Layer 6 of a small transformer language model trained on English Wikipedia (12 layers, counted from 0, width 64).
A neuron's activation on a vector x is SiLU(gate . x) times (in . x), where the dot is the dot product.

Input weights of the MLP neurons that the questions are about. A number n stands for n times 0.0032.
n1 gate: -43 174 77 180 -44 77 75 -97 -31 -42 101 -158 -132 126 61 118 148 249 67 -120 113 145 10 74 -275 -2 -103 -327 50 44 -94 3 -17 110 -221 -215 238 119 -22 -1 41 84 49 -24 71 35 -99 -195 -3 -48 -15 238 155 43 162 111 262 78 -109 89 -44 -130 164 75
n12 gate: 115 110 71 -68 -73 190 147 107 116 -16 53 19 14 -102 146 -83 51 46 -138 50 -124 -183 72 -50 116 101 230 165 -89 36 -112 97 -153 -28 -224 15 -11 -16 -137 -63 52 297 117 -30 9 22 140 226 122 -31 -233 101 120 -200 -16 -360 -26 -303 -42 144 23 -91 -44 -144
n19 gate: -301 22 161 -94 -168 -59 -475 -48 -40 38 80 -91 266 -38 110 -37 219 -243 64 -82 8 -41 -42 -113 61 129 161 -68 80 -58 96 -12 253 56 -70 -15 25 -104 -84 47 -155 143 128 35 -22 -57 112 46 43 114 -38 103 -222 -49 -6 194 -132 -119 18 101 77 320 240 -31
n34 gate: 83 23 202 -147 91 32 -162 -92 164 102 -79 249 109 -80 403 -203 -70 -7 37 -100 -30 -88 193 -191 49 -40 160 -56 126 10 -95 -247 -96 105 -23 15 -16 -72 -254 -35 99 84 -78 -231 -117 202 87 60 121 -147 95 -229 -109 33 133 -9 -78 -76 67 194 97 82 172 99
n41 gate: 92 71 158 124 -88 -86 144 -236 -48 0 91 -13 -107 33 -40 15 92 -29 -131 -215 126 -130 -82 -97 -189 43 70 267 -229 133 -31 144 -82 25 -125 -173 198 -258 111 -115 70 -28 77 141 -146 160 -55 -4 109 8 122 21 -104 -79 -113 -112 -4 141 -63 8 105 -145 -188 -173
n44 gate: 188 -172 -30 30 -52 154 112 -75 -2 -17 142 110 -22 -35 -66 59 -120 293 -1 -424 -206 -43 -25 -246 -16 -155 -101 -128 -66 194 66 -35 20 5 23 -87 186 -24 -45 5 18 87 -105 106 -156 4 41 294 -67 97 38 -33 54 -52 6 113 201 -257 119 224 -13 -89 -256 91
n47 gate: -120 203 -135 -95 276 -74 -29 -344 -244 224 204 125 6 -14 115 38 19 268 275 -218 -112 128 -31 -82 -159 9 123 144 43 198 72 7 7 113 24 73 147 -127 -201 -371 10 182 10 -47 -67 5 16 -8 135 -130 169 98 138 266 69 -77 141 -20 96 -52 202 -9 25 125
n54 gate: -42 -24 19 125 -53 -108 172 295 -117 -151 190 17 238 5 -141 -162 176 244 -75 134 -120 -189 87 114 4 -51 -13 -80 -9 367 -64 -237 -142 38 -295 -110 27 78 -113 100 -61 130 -253 -167 -151 37 160 -65 86 -113 -48 57 -173 -107 58 -51 43 121 -74 83 -105 -217 -141 122
n58 gate: -73 -8 184 308 64 -195 -380 -222 75 -148 82 -251 47 44 11 54 78 -83 40 26 46 176 -12 49 -124 -6 32 -92 96 -22 -63 79 25 56 -30 -123 -6 -66 125 215 -252 120 135 29 136 99 93 59 -79 38 115 58 -73 -43 -179 225 101 -298 178 45 -189 193 -115 9
n74 gate: -74 201 -136 116 -48 191 -97 -47 -97 34 -102 56 156 40 -47 -145 -204 -67 -24 -14 -61 -106 -57 110 -90 -149 152 228 -102 -159 143 181 242 -185 67 -47 31 -224 -182 -128 169 -175 14 -142 -148 79 13 -74 212 87 -218 -110 284 -145 340 9 183 8 6 82 -151 -67 10 7
n76 gate: -140 97 -41 87 -38 -200 -39 92 -74 -136 0 -63 11 89 12 70 -74 37 -33 -4 15 -308 -213 -132 75 1 111 112 -32 96 -74 -108 8 158 56 -27 186 -282 70 -119 -170 34 105 -91 21 100 -131 -138 29 -109 -93 316 351 109 178 232 152 22 143 93 -233 -173 324 -112
n79 gate: -90 -11 48 10 -58 -104 -155 -145 86 -87 29 180 17 -39 186 114 271 77 299 -134 -188 132 147 -67 -189 68 160 87 152 41 -142 27 -113 185 69 -69 243 25 -66 102 -203 -53 -171 -20 210 -110 -58 25 -99 37 -315 178 118 149 28 -163 38 30 7 20 253 -340 -154 -138
n81 gate: 185 -140 14 17 12 -204 102 139 221 43 227 -13 145 -112 184 -94 -96 -4 -7 -54 -270 155 115 -43 -2 37 33 174 -1 11 75 165 -46 -251 22 69 79 27 -132 -61 -21 -132 -161 -137 -144 90 -272 -143 -43 -119 -69 -132 68 -193 -85 234 81 -117 286 67 168 296 54 200
n88 gate: 32 74 201 -9 -212 133 -106 172 78 -49 39 45 347 131 127 174 -22 205 -227 140 -96 40 -128 -76 29 -74 159 -1 -26 -90 56 -102 -29 -26 94 165 74 250 -342 -180 40 -296 -64 -122 126 31 123 -65 17 78 191 -58 -33 -12 120 27 180 -191 53 166 -5 49 137 -228
n91 gate: 79 94 88 -180 -78 33 80 -124 -119 -85 -209 198 41 104 -280 1 56 91 15 -26 15 167 -148 107 -149 -104 57 -55 -11 31 -198 -240 -119 -50 40 -6 113 45 -92 -40 10 -8 63 -170 180 190 169 4 197 23 -153 -188 -169 -184 235 -24 120 96 -198 53 -127 -59 -94 -21
n95 gate: 135 28 -181 -86 0 -58 19 -48 -215 -104 -59 136 -170 266 7 -20 87 -187 -92 -7 -114 29 -51 -84 144 136 -164 -173 -25 188 252 120 175 -73 80 12 -320 30 37 311 142 284 -343 36 -146 13 12 141 31 21 -10 24 47 -142 24 -66 -141 -84 -171 19 -388 80 157 -51
n104 gate: 27 62 58 90 117 -56 15 -71 147 -190 46 -27 -100 32 191 -33 -37 55 -62 -65 59 141 18 -103 79 21 -146 28 65 5 -137 169 -121 132 -60 -353 131 -125 42 -80 79 86 -56 -48 -93 -31 -47 23 122 80 -36 130 128 66 41 -137 223 304 81 -8 -82 -348 -40 -294
n111 gate: 50 -118 133 74 -164 -103 71 -179 -124 26 41 29 -31 45 85 224 1 -240 -20 57 -20 66 43 180 -273 129 -86 84 -75 -14 -103 8 -321 -37 -35 51 135 -33 -86 179 -186 -195 -22 51 -103 8 -160 -223 37 -74 -303 -143 -162 -81 185 60 -5 21 -10 12 -84 -156 152 114
n140 gate: -11 46 108 -59 51 -49 139 -310 329 86 70 85 41 -274 -123 60 104 135 -98 -112 -55 169 189 -454 -25 81 -71 -126 245 -169 8 -51 190 130 257 101 -100 -39 -67 100 -62 -30 -85 -143 3 -49 79 -72 99 -23 34 186 66 -114 -35 160 -22 -203 -102 -72 54 91 -67 -44
n154 gate: -37 39 -264 4 -33 48 -179 115 -399 15 102 -66 -17 176 43 106 -34 -27 -3 125 383 12 -165 40 239 -24 52 97 -250 95 49 -99 -21 45 -97 39 50 -107 21 -97 -268 -105 -308 -25 -127 -81 8 2 69 107 42 -78 103 -4 -38 112 114 -96 -67 -71 -53 -32 -138 -165
n182 gate: -157 37 199 -190 20 -102 -27 42 -262 13 -43 -132 -29 -86 -3 -53 77 158 186 -44 -57 -197 -61 -149 -17 69 14 140 -6 -143 -139 -38 -1 -181 158 80 22 38 -53 348 -186 76 71 -189 -287 134 93 -63 282 6 -353 -176 198 123 56 20 109 -164 14 43 -39 243 129 -4
n184 gate: -20 -157 -83 -231 44 -21 -188 -36 100 -116 -138 -172 -140 65 -161 -19 77 125 89 80 -25 139 -161 9 -139 -141 -129 72 29 -116 205 -54 36 -88 54 -221 43 -220 25 169 -274 70 242 47 -163 47 -139 -19 -82 28 120 34 102 -115 117 -112 -13 22 -32 61 -41 -121 296 41
n1 in: 59 -2 -43 58 108 -69 10 -302 88 51 -100 149 203 -179 120 -23 125 -142 22 80 -3 -144 -43 112 -112 269 -18 -48 73 -182 141 70 -336 -170 106 50 47 112 105 -32 -112 -259 217 183 -42 -212 -146 114 73 128 -173 -56 57 131 -227 94 36 -218 72 42 -82 64 2 23
n12 in: 230 179 19 -127 -16 -143 6 -1 209 -144 124 -201 187 11 84 -339 -43 48 63 -92 -28 -109 251 155 27 -178 57 -85 87 7 -120 250 -217 0 -156 10 101 -256 -19 124 -122 221 141 -151 200 -141 228 244 198 147 -103 245 -43 31 30 -193 -341 19 21 22 152 -120 -64 47
n19 in: 52 -139 168 57 -219 104 -219 80 -399 -76 356 -134 61 14 70 -75 -29 -221 41 -203 110 -68 299 49 105 135 -99 329 115 155 -115 -178 208 81 -31 -195 106 21 154 -10 -16 102 82 96 13 -47 28 147 -18 105 107 101 -229 -16 -207 235 -142 25 147 65 112 160 -56 -29
n34 in: 295 61 4 -55 -71 -91 -225 58 -267 -161 2 57 1 -286 -8 55 2 -33 -85 -81 67 168 -9 -81 368 -19 -55 -188 -271 -246 -4 -119 133 67 15 -223 -67 29 -129 -77 -146 -62 69 -155 20 210 -112 336 -114 85 63 -143 -132 158 -248 101 -160 -258 -67 177 212 80 30 -42
n41 in: -8 -88 -162 8 -9 223 -64 -23 -30 285 -158 52 -98 73 154 42 -29 -36 206 140 199 -6 133 344 -33 36 -83 58 163 26 25 6 -257 56 20 -140 -208 2 -269 242 -25 -26 -42 -17 39 -163 121 87 -15 121 -38 -89 -109 -17 92 -51 -128 13 -186 168 10 -95 202 -32
n44 in: -45 164 -236 25 6 -229 -211 -283 83 -9 164 -119 7 58 82 -95 -60 114 14 45 225 273 143 157 -35 287 90 -100 48 -50 -135 219 -131 -15 -60 -144 -17 -204 -196 -62 54 166 32 -35 -39 -165 150 -91 180 -58 -198 -104 -114 -75 -100 -27 -172 21 -41 -134 73 -149 -57 -102
n47 in: 93 124 -98 -38 32 69 27 -213 -32 179 68 24 86 -71 -93 0 73 216 128 123 -189 -14 -27 -102 161 234 158 -63 183 -25 11 56 47 -62 197 151 -115 -138 -216 118 -214 162 169 -173 250 82 -198 -3 151 -60 116 -9 -109 130 -16 72 247 -267 -165 -90 -53 91 71 -29
n54 in: -42 286 -43 133 17 -39 -12 -36 -68 16 -144 270 -115 95 -179 -13 -5 -74 57 -27 109 -294 -175 -163 93 50 -85 113 -186 165 294 11 143 -95 -10 55 -20 1 -32 386 97 -80 -44 81 -88 81 180 -34 40 168 -154 -229 100 -202 17 0 -86 -115 91 95 173 72 -194 141
n58 in: 61 -4 -72 -15 115 226 -414 -111 -37 123 -205 -83 -129 111 -83 -90 -74 -133 11 -87 145 62 -200 192 -79 119 104 -25 -49 80 70 131 -112 31 101 -82 79 91 51 30 -286 -84 197 -50 78 56 -68 -19 -293 -6 -57 -104 -27 142 -131 182 24 -348 367 -142 -186 351 -68 -37
n74 in: 61 135 -74 116 -157 120 119 65 -163 -4 -6 55 15 -52 -129 -24 -138 -44 13 -85 -130 -135 -60 40 -2 -75 99 240 183 -72 194 129 -24 98 112 120 36 -142 -58 49 91 -56 -80 28 133 -17 77 35 50 185 -103 -314 -35 -131 355 -401 -45 11 -173 27 -241 31 29 -39
n76 in: -237 65 -50 175 46 -274 107 104 132 -43 13 77 95 108 -70 35 -98 40 -55 248 16 -247 -173 20 -172 -73 178 -36 184 152 107 -98 -12 119 16 83 332 -271 -81 46 -6 150 93 -326 271 92 -200 121 167 -122 -67 258 177 231 99 146 39 -30 83 132 -130 26 133 -108
n79 in: 2 -79 65 14 241 -18 -243 -266 206 -41 -47 80 130 141 158 49 47 93 424 -192 -77 -12 -44 -15 -90 138 267 23 188 14 -139 -14 -110 62 285 228 -93 2 -31 275 -205 121 -150 87 127 -75 -269 -14 -114 10 -87 -58 -23 -44 42 -200 113 -314 200 36 46 -88 94 -58
n81 in: 333 -273 147 -39 -33 2 -117 -125 133 -30 -105 118 -85 76 49 36 -105 -25 81 15 -65 98 148 -156 -54 -105 158 -66 22 90 126 -21 94 -224 -55 251 188 25 91 -18 -257 -49 -168 -93 95 161 -146 -121 53 -108 65 -271 -259 -185 -192 54 219 -43 306 86 -98 -22 132 182
n88 in: -26 -46 143 86 10 160 123 281 -67 -42 -7 -18 -13 41 -59 166 17 -32 46 -133 202 -33 140 -46 176 17 4 20 -38 -119 -38 -84 -114 -85 -212 129 149 130 -84 -77 194 -161 -93 222 119 121 149 -52 -127 141 105 3 -208 -255 125 -128 105 -118 27 214 -27 124 123 60
n91 in: 216 135 17 -153 114 9 -125 -221 99 -113 -181 62 -63 -19 54 -34 100 96 -13 127 236 126 -32 308 -307 189 -27 -62 86 -234 -130 245 -107 -170 50 -107 -136 4 -105 147 -177 56 -133 -14 -14 -48 -114 -61 19 -33 17 -151 -50 6 -137 87 60 162 -143 64 -121 114 180 52
n95 in: 87 -153 111 99 77 -139 95 -265 -26 -170 -231 -103 -20 310 -37 10 -9 -171 -70 -17 -125 31 62 132 -18 -111 -82 52 -7 -16 8 40 126 -66 122 175 -167 161 -121 -91 -21 131 -60 26 -169 2 -71 -110 29 185 -68 -47 58 63 -220 140 -75 -11 55 -215 64 98 358 172
n104 in: -36 95 -137 -53 133 79 -6 -234 -4 -146 -2 251 133 88 74 -48 51 -33 115 -26 227 -104 -121 -45 50 222 -230 196 67 -242 -47 -5 -193 57 -239 -44 -40 115 13 81 22 -109 116 253 -146 -47 -33 50 -284 78 113 -156 52 102 9 33 -66 22 190 -83 -204 -72 -177 6
n111 in: -217 156 -106 87 -67 166 -23 287 -9 -102 35 92 29 117 139 -260 189 33 88 -60 86 -1 -123 57 199 -85 -51 22 235 -149 -3 52 92 53 85 -88 -178 -37 -255 -30 151 243 30 -134 39 4 203 68 -86 -265 75 205 67 243 -34 15 -35 -12 2 -82 -189 -122 -118 -91
n140 in: 210 43 53 -171 42 -35 -30 10 7 -68 -303 -13 105 -172 -133 207 -8 -56 -105 97 81 124 110 -41 -23 163 -104 75 -118 -15 -32 126 155 98 -137 -65 57 229 184 -72 -99 298 7 -172 119 11 -4 -86 221 -38 -99 238 -136 -22 -150 -18 -84 -140 134 68 -129 -60 0 -9
n154 in: -30 -150 37 123 -197 -42 12 73 127 -334 -133 -169 -85 -171 -117 79 -90 45 -30 -33 -228 66 109 48 -137 -45 132 -38 120 28 -12 166 -13 -107 -49 -37 -116 144 45 234 177 203 167 -30 -309 38 34 16 -133 -124 96 -27 151 164 26 -89 -236 69 123 20 -46 -189 159 106
n182 in: -158 100 -52 -135 125 -69 4 25 -141 288 22 5 40 -142 -84 -82 196 -17 176 -29 -241 -291 34 -277 299 -19 -35 66 -34 33 -150 147 359 71 349 -47 -189 -16 222 176 211 15 -457 134 -369 237 139 365 184 110 -343 -246 19 177 52 26 92 -272 77 104 -73 48 6 -131
n184 in: 136 -182 -132 -86 -262 160 40 38 -127 -124 -180 -43 -50 108 -81 208 -215 -7 -156 -148 30 128 -222 -34 -207 291 21 106 -56 26 163 -103 -63 256 -17 133 -201 157 -50 -36 -10 -27 -275 92 159 -72 116 -38 36 -217 153 -132 -201 -69 -33 85 -132 116 159 -191 -47 80 251 -186

Each question shows a token from some text and the vector x that enters the MLP there. A number n stands for n times 0.0057.

" N": 64 47 -196 164 -32 129 11 219 112 37 82 -11 -211 -49 39 63 -103 -39 58 7 -251 -11 -77 -36 -35 68 89 -100 -213 -114 20 -40 -78 -100 2 -121 -27 -32 50 8 174 3 56 -119 -11 -97 16 16 129 -12 -26 -51 -219 -54 -96 23 -147 -33 52 78 -22 -191 -207 116
Which neuron lights up most? n44

" on": 1 25 74 35 32 72 132 67 52 72 212 48 -182 -10 43 162 64 65 47 60 59 33 10 156 -111 -9 142 2 -222 -195 -7 29 -100 -71 -32 -42 50 112 37 131 110 -68 141 92 66 -227 -167 99 84 86 70 -94 -7 -150 -17 90 -178 1 -6 -79 -219 147 -11 120
Which neuron lights up most? n1

"9": 126 112 -166 1 116 -33 26 93 89 9 4 -17 -99 64 119 150 -41 -44 54 104 -145 -16 -3 45 -174 -110 8 30 -114 -69 -18 -47 180 -26 9 -36 -64 -189 59 24 32 64 -18 21 44 -271 -157 69 3 9 168 -62 -179 216 92 -30 -116 66 -9 -27 51 175 -154 1
The most active neuron and its activation: n88, at about 0.66

"ie": -35 -110 -34 166 17 -134 -31 59 205 180 -43 156 -172 -198 -89 178 -105 27 22 -11 125 4 141 -53 0 74 66 -30 -81 -73 9 49 216 -67 11 -4 87 -11 8 167 172 119 45 143 -3 -228 -14 23 130 -12 73 -197 -116 79 -111 -20 -11 65 -52 44 -221 -12 -47 52
The three highest activations, in order: n140, n44, n12

" (": -75 76 -56 -54 103 -16 63 95 4 113 80 -1 -183 66 23 174 10 57 -76 -139 41 53 70 -20 -68 -33 155 -126 -58 -133 -34 -27 27 43 95 -12 -25 9 65 -30 149 -87 92 -69 -1 -223 -1 50 -18 96 135 -72 -194 49 94 143 -244 -202 6 220 -154 5 -63 76
The three highest activations, in order: n88, n34, n44

" A": -106 98 -151 3 75 62 145 257 -22 98 -17 35 27 -142 92 150 -90 69 91 -123 7 -51 84 -34 -60 21 40 -143 -112 -189 -85 58 15 -82 37 -86 83 -36 136 163 61 -10 47 6 106 -66 -22 49 141 123 20 -37 -170 100 -158 80 -44 -54 126 56 -145 -112 -27 26
Which neuron lights up most? n182

" |": -145 68 -26 57 61 10 136 105 31 -51 36 -81 -155 -21 47 132 -9 51 -4 -149 -7 -21 111 204 54 -53 160 -96 -163 -169 -16 -62 134 -90 -19 56 -48 149 -39 3 -20 -3 132 88 -61 -383 -35 161 94 37 216 -90 -52 34 73 50 -146 87 65 32 17 20 -106 24
Which neuron lights up most? n81

" ": -195 61 38 1 179 123 111 75 -21 46 47 -34 -83 71 85 39 -3 7 -136 -52 -86 -90 19 47 -124 -82 105 -167 -72 -143 -20 -16 178 -82 94 -141 4 -62 99 53 105 -114 24 59 -90 -94 -54 53 66 101 154 -156 -292 76 -6 83 -154 114 42 5 -80 -76 -164 -9
Which two neurons fire most, strongest first? n140, n47

"ord": 60 61 13 6 33 -84 -152 47 205 75 -120 33 1 -198 -103 162 29 18 -33 3 -41 -50 -115 51 -41 71 140 -68 -15 -103 -54 94 123 4 -93 -124 -62 67 19 -95 232 -88 8 220 6 -316 -19 -45 79 31 147 -111 -185 20 -121 63 -117 169 186 -36 0 -81 -130 159
Which neuron lights up most? n47

"(": 20 113 -97 89 78 -17 14 139 117 13 8 76 -266 77 -105 134 -37 108 -99 -89 54 85 122 1 44 -153 113 -88 32 -154 -56 -124 -10 88 56 24 -69 22 18 14 160 21 27 -11 -19 -17 29 15 -18 177 122 -128 -110 125 145 63 -235 -87 23 231 -104 -117 129 -22
Which neuron lights up most? n34

" was": 91 117 22 -150 51 6 129 61 102 165 43 30 -109 -204 77 173 -9 182 80 39 -97 -210 184 32 -10 85 151 -41 -61 -105 -32 -54 145 -66 77 -192 -62 92 39 213 180 82 62 -13 -46 -98 70 94 165 58 33 -245 -45 83 36 45 -126 -33 68 49 -36 98 63 -7
Which two neurons fire most, strongest first? n182, n34

"ilm": -23 141 88 136 8 -32 -139 63 119 78 -95 18 -50 -135 47 234 -24 10 1 86 17 -50 -23 14 126 51 -70 -77 -12 -11 37 -31 213 -18 -37 -200 149 76 14 42 80 10 54 245 104 -280 2 38 162 -1 6 -244 -141 104 -119 -5 -33 80 130 4 -52 -94 -214 28
Which two neurons fire most, strongest first? n104, n19

"ap": -132 81 -87 -24 -20 -102 -44 37 138 104 -5 78 21 46 -72 -21 4 204 37 1 24 -263 -57 116 78 120 68 -35 -65 3 -30 30 23 -7 95 33 120 121 -18 -183 309 39 -40 79 12 -274 -115 -124 -68 27 88 0 -47 -217 -72 133 -173 193 125 35 -17 -228 -169 95
Which neuron lights up most? n54

"a": -24 -58 -119 163 -22 73 25 161 81 162 25 56 -118 -29 -116 238 -68 40 -35 26 -17 -168 -18 229 -29 -63 61 -88 -158 -160 -7 -21 163 33 112 -1 28 -117 -56 67 -2 67 -59 125 -112 -239 50 -106 -146 -51 -24 -65 -101 120 -54 98 -18 125 -120 -36 -170 40 -81 6
Which neuron lights up most? n154

".": -22 -100 -71 58 65 -57 145 154 184 43 20 -83 -34 83 -20 180 147 124 10 45 -59 91 -7 218 58 -46 136 1 -133 -93 81 -120 181 -48 28 59 -106 5 106 -42 63 -50 154 86 -23 -238 -64 52 54 17 103 -59 -151 107 -47 116 -177 125 -14 166 31 -26 -143 -36
Which neuron lights up most? n58

" per": -5 86 67 -195 -2 -186 -41 89 -47 238 -103 98 -133 -71 -188 121 -56 73 -125 34 -74 68 -71 210 -126 -3 101 -184 21 -149 -159 -8 48 19 37 -7 124 76 -88 12 90 122 -40 15 34 -203 -201 -1 112 -24 3 -78 -166 6 35 24 -95 -95 -66 -64 19 -20 -55 102
Which neuron lights up most? n91

" team": 46 -9 -17 126 -19 -13 -64 22 67 29 -112 -3 -23 -10 -60 286 125 134 -9 -42 33 20 44 60 -110 58 204 73 -24 -207 57 55 222 -41 -37 -99 74 32 165 4 228 10 4 59 3 -203 -8 -10 200 75 115 11 -29 -41 -149 -18 -111 54 55 -6 -62 23 -207 230
Which neuron lights up most? n140

"45": -30 60 -130 -9 141 94 26 32 170 -27 92 -83 -53 -92 64 140 16 -32 -20 79 -20 -119 -19 113 -109 44 37 -37 -179 -169 -47 -64 224 -95 5 -46 -105 -78 214 94 254 90 -8 -59 143 -159 -10 43 27 26 170 -140 -165 84 73 16 -165 86 6 66 102 -103 -90 53
Which neuron lights up most? n58

"ly": 124 -112 -80 41 72 63 -26 -5 248 174 72 -11 -116 -148 -67 127 -41 49 54 -2 140 -92 43 104 -26 78 163 -57 -38 -192 29 -117 202 164 66 -15 -10 174 -108 93 240 91 86 56 -6 6 -35 19 126 49 97 -231 29 115 -166 -8 -72 -29 105 -65 -56 -32 -62 0
Which neuron lights up most? n34

"|": -32 123 -10 44 27 -21 192 61 71 10 65 -17 -182 -33 115 150 -101 -2 19 -221 -60 40 -27 74 119 121 52 -29 -102 -197 -95 -8 197 -36 32 -29 -75 87 57 -8 -89 120 21 -6 -52 -368 -39 -75 75 43 24 -95 -67 -53 84 95 -104 86 23 110 -8 3 -205 -84
The three highest activations, in order: n44, n140, n76

"ame": 24 -44 31 134 59 -206 62 20 219 121 -44 8 -102 79 40 229 -25 65 24 -34 -4 -28 -73 129 -116 56 147 18 -43 -137 -102 5 250 98 -8 -305 -165 -7 -118 -13 78 -4 -8 134 -3 -262 61 30 58 0 212 -125 14 -52 -17 141 -72 43 -29 -52 -16 -44 -66 10
Which neuron lights up most? n41

"t": -92 53 -87 43 116 -132 140 91 79 43 87 111 -19 275 6 41 28 191 81 -35 7 -134 39 77 -91 193 -86 -9 -28 -145 -20 -62 33 12 168 10 33 41 -51 72 85 63 121 -106 53 -193 -108 160 -15 -92 -122 -248 -6 132 -86 60 -21 -187 -4 -136 -61 -69 -162 84
The most active neuron and its activation: n182, at about 5.3

"an": 157 103 -83 111 64 42 85 106 82 223 10 120 34 -112 -39 200 -3 127 4 72 -142 -67 50 97 -23 53 80 -78 -106 -83 -50 -18 204 35 68 88 -107 -58 -3 -149 85 -52 -94 13 -89 -219 6 -160 -208 54 -54 -145 -7 133 -53 156 -119 147 0 -98 -35 -134 -126 59
The most active neuron and its activation: n76, at about 0.66

"'s": -38 -6 74 30 48 -18 65 104 35 95 25 -31 -8 -183 70 361 -75 5 78 -165 -118 -68 -109 175 2 5 157 -86 -66 -97 -53 -34 114 14 181 65 17 -35 31 134 -93 -28 77 49 -41 -266 -71 31 184 66 -32 -116 -11 -9 -44 70 -68 39 62 71 -17 30 -100 -77
Which two neurons fire most, strongest first? n182, n79

"ive": 64 -5 82 178 47 -38 65 99 111 122 68 54 -274 -143 149 234 -67 13 41 35 84 -129 -136 158 51 -37 108 -102 -74 22 -83 -94 176 96 135 -130 -113 65 6 66 96 30 11 179 128 -223 -1 59 51 24 126 -207 -32 -10 -101 78 -69 131 -100 -68 -38 -55 -51 72
Which neuron lights up most? n12

"emb": -3 -18 139 -94 94 2 -10 181 13 -15 21 140 19 -81 -71 65 -37 45 162 56 84 -118 76 -3 -19 -42 16 -101 -144 -36 54 -173 69 -52 21 12 24 -16 -113 -66 152 -85 52 119 97 -291 -128 -88 -5 -54 -28 -136 110 -86 31 -44 -264 -21 8 -18 -32 -61 -55 316
The three highest activations, in order: n54, n182, n47

"é": -124 4 -143 152 -40 5 -72 145 137 83 -73 146 38 12 -137 118 -104 41 106 -41 -90 -9 70 211 87 59 37 -55 20 -119 11 -61 0 106 79 -31 141 -195 60 -31 132 47 56 253 96 -204 -123 -37 -28 18 140 -180 -196 -33 -116 82 -119 66 -61 -2 -71 89 155 53
The three highest activations, in order: n19, n184, n140

"\"": -58 -12 -29 3 150 -153 -44 131 124 -77 11 67 -30 75 82 243 -91 221 44 -117 -111 -146 -104 184 -109 81 142 17 -113 -116 85 22 103 -48 95 33 -66 27 -25 -75 163 85 39 -109 -116 -173 14 23 -41 -13 138 -96 -72 -173 -68 -102 -93 112 -62 107 -53 81 63 42
The most active neuron and its activation: n184, at about 1.7

"32": -56 37 -108 3 114 85 65 58 151 -98 78 -103 -84 -81 54 162 6 10 14 13 -30 -150 -64 179 -108 34 61 -34 -134 -165 -99 -70 202 -36 -3 -42 -73 -95 140 73 150 113 43 -95 103 -292 -33 109 27 -3 176 -157 -198 36 39 5 -94 44 8 75 99 -1 -105 33
The three highest activations, in order: n95, n81, n1

")": -8 77 -4 48 64 3 15 88 42 105 -62 -5 -153 73 116 215 118 105 -17 -48 39 -77 -40 284 -17 57 170 -148 -31 -120 50 -103 90 -6 159 -28 -169 -98 -103 154 -162 68 -56 -188 -120 -306 -38 -3 43 -47 183 -21 -46 23 15 -1 -226 99 32 21 -32 135 12 -35
Which neuron lights up most? n184

"ld": -59 9 -23 118 139 120 -65 51 57 84 -17 122 -333 -46 -17 130 -82 81 41 45 -86 -66 95 33 76 20 56 -117 -110 -154 62 -75 -37 -18 -76 -226 -129 110 -82 -24 136 -8 11 6 -6 -113 -30 -23 206 -14 186 -182 -58 36 -229 43 -82 275 60 -50 64 -104 -173 98
Which neuron lights up most? n104

" w": 1 73 -29 129 148 -82 -100 309 50 97 -24 -44 -27 -15 66 190 -2 -12 -41 45 -145 35 -48 22 -69 48 -75 -99 -81 -114 60 -78 146 30 72 -14 -78 -21 -128 117 -14 -27 68 -17 -89 -167 -55 -34 88 -9 126 -2 -148 57 -88 57 -20 23 219 31 70 -144 -300 102
The three highest activations, in order: n54, n74, n95

"'": -119 -42 -118 101 120 -79 10 166 292 -43 125 93 -96 20 -103 175 -99 166 33 -138 -21 -66 -52 227 -25 82 183 -20 -36 -90 80 44 92 127 11 163 99 86 21 81 163 11 23 32 -18 6 -87 -11 -83 72 143 -133 -90 5 -43 -111 -117 31 -61 38 -142 84 32 -38
Which neuron lights up most? n88

" pol": 110 59 27 -173 54 9 57 66 -33 100 1 323 -125 -38 158 162 -55 69 -32 139 -99 21 33 101 21 -149 74 2 -28 -42 22 -152 -35 -39 90 -95 16 199 31 146 -99 128 119 -51 138 -53 -48 54 -109 -39 -163 -125 -172 -230 7 -101 -151 21 -23 -114 -10 -78 134 -57
The three highest activations, in order: n91, n34, n79

"e": -11 19 -44 153 12 -21 36 74 42 70 -65 -75 -88 -103 -197 219 -40 -8 -101 9 148 -68 -91 -61 -11 -19 104 -118 -110 -61 -119 -128 218 35 71 66 7 -29 -8 -8 59 61 66 82 -12 -321 64 11 -7 -81 18 -164 -110 134 33 65 -15 218 -160 -150 -171 -121 31 1
Which neuron lights up most? n154

"n": 39 87 2 -17 -16 14 26 62 88 -165 116 -192 16 -84 -110 122 -102 -2 -4 138 12 -83 81 138 94 -30 266 -41 -102 17 14 -89 67 -45 0 -93 -1 -5 58 -143 168 38 116 -86 -116 -174 -56 99 32 -8 -75 -281 -2 152 -142 99 -182 190 8 -71 -134 35 -219 -4
Which neuron lights up most? n154

"4": 10 -5 -156 40 149 24 162 62 115 53 61 -33 -155 -33 -10 172 6 -73 14 -29 -70 -34 11 196 -139 -75 8 65 -27 -174 12 -90 194 -54 -11 63 -46 -100 123 14 173 94 -4 -18 31 -231 -76 73 13 33 137 -219 -190 101 62 3 -118 64 3 5 130 -3 -160 0
Which neuron lights up most? n58

" of": -24 103 72 145 36 54 45 -20 66 162 46 -79 -7 -163 -149 200 -33 75 210 36 -35 -96 -103 156 -162 5 101 -172 -90 -125 -48 -92 9 67 -37 -52 28 -77 -8 95 59 -60 107 63 -62 -155 -99 38 69 -29 101 -202 -38 -79 116 196 -153 39 -82 25 -106 25 -219 -19
The most active neuron and its activation: n1, at about 3

" \"": -57 30 -19 -23 28 -120 20 132 66 134 126 -10 -14 174 1 167 -123 57 43 -88 23 -105 -10 210 -106 141 134 -23 154 -197 92 6 -54 14 129 192 71 93 85 2 24 -24 68 -173 -39 -121 -18 -52 14 100 194 -224 -199 -21 -14 -10 -164 16 -5 140 -88 -84 -42 -17
Which neuron lights up most? n88

",": -56 21 -56 128 31 22 -2 125 -21 160 -58 -103 -21 -24 40 163 79 -15 85 -56 -114 -29 37 263 -22 66 253 -221 -32 -151 -45 -103 77 74 96 7 -68 17 87 -11 55 -47 165 7 -24 -250 -86 82 92 -102 60 -95 -81 64 140 149 -78 134 71 120 -12 124 -12 12
Which two neurons fire most, strongest first? n1, n19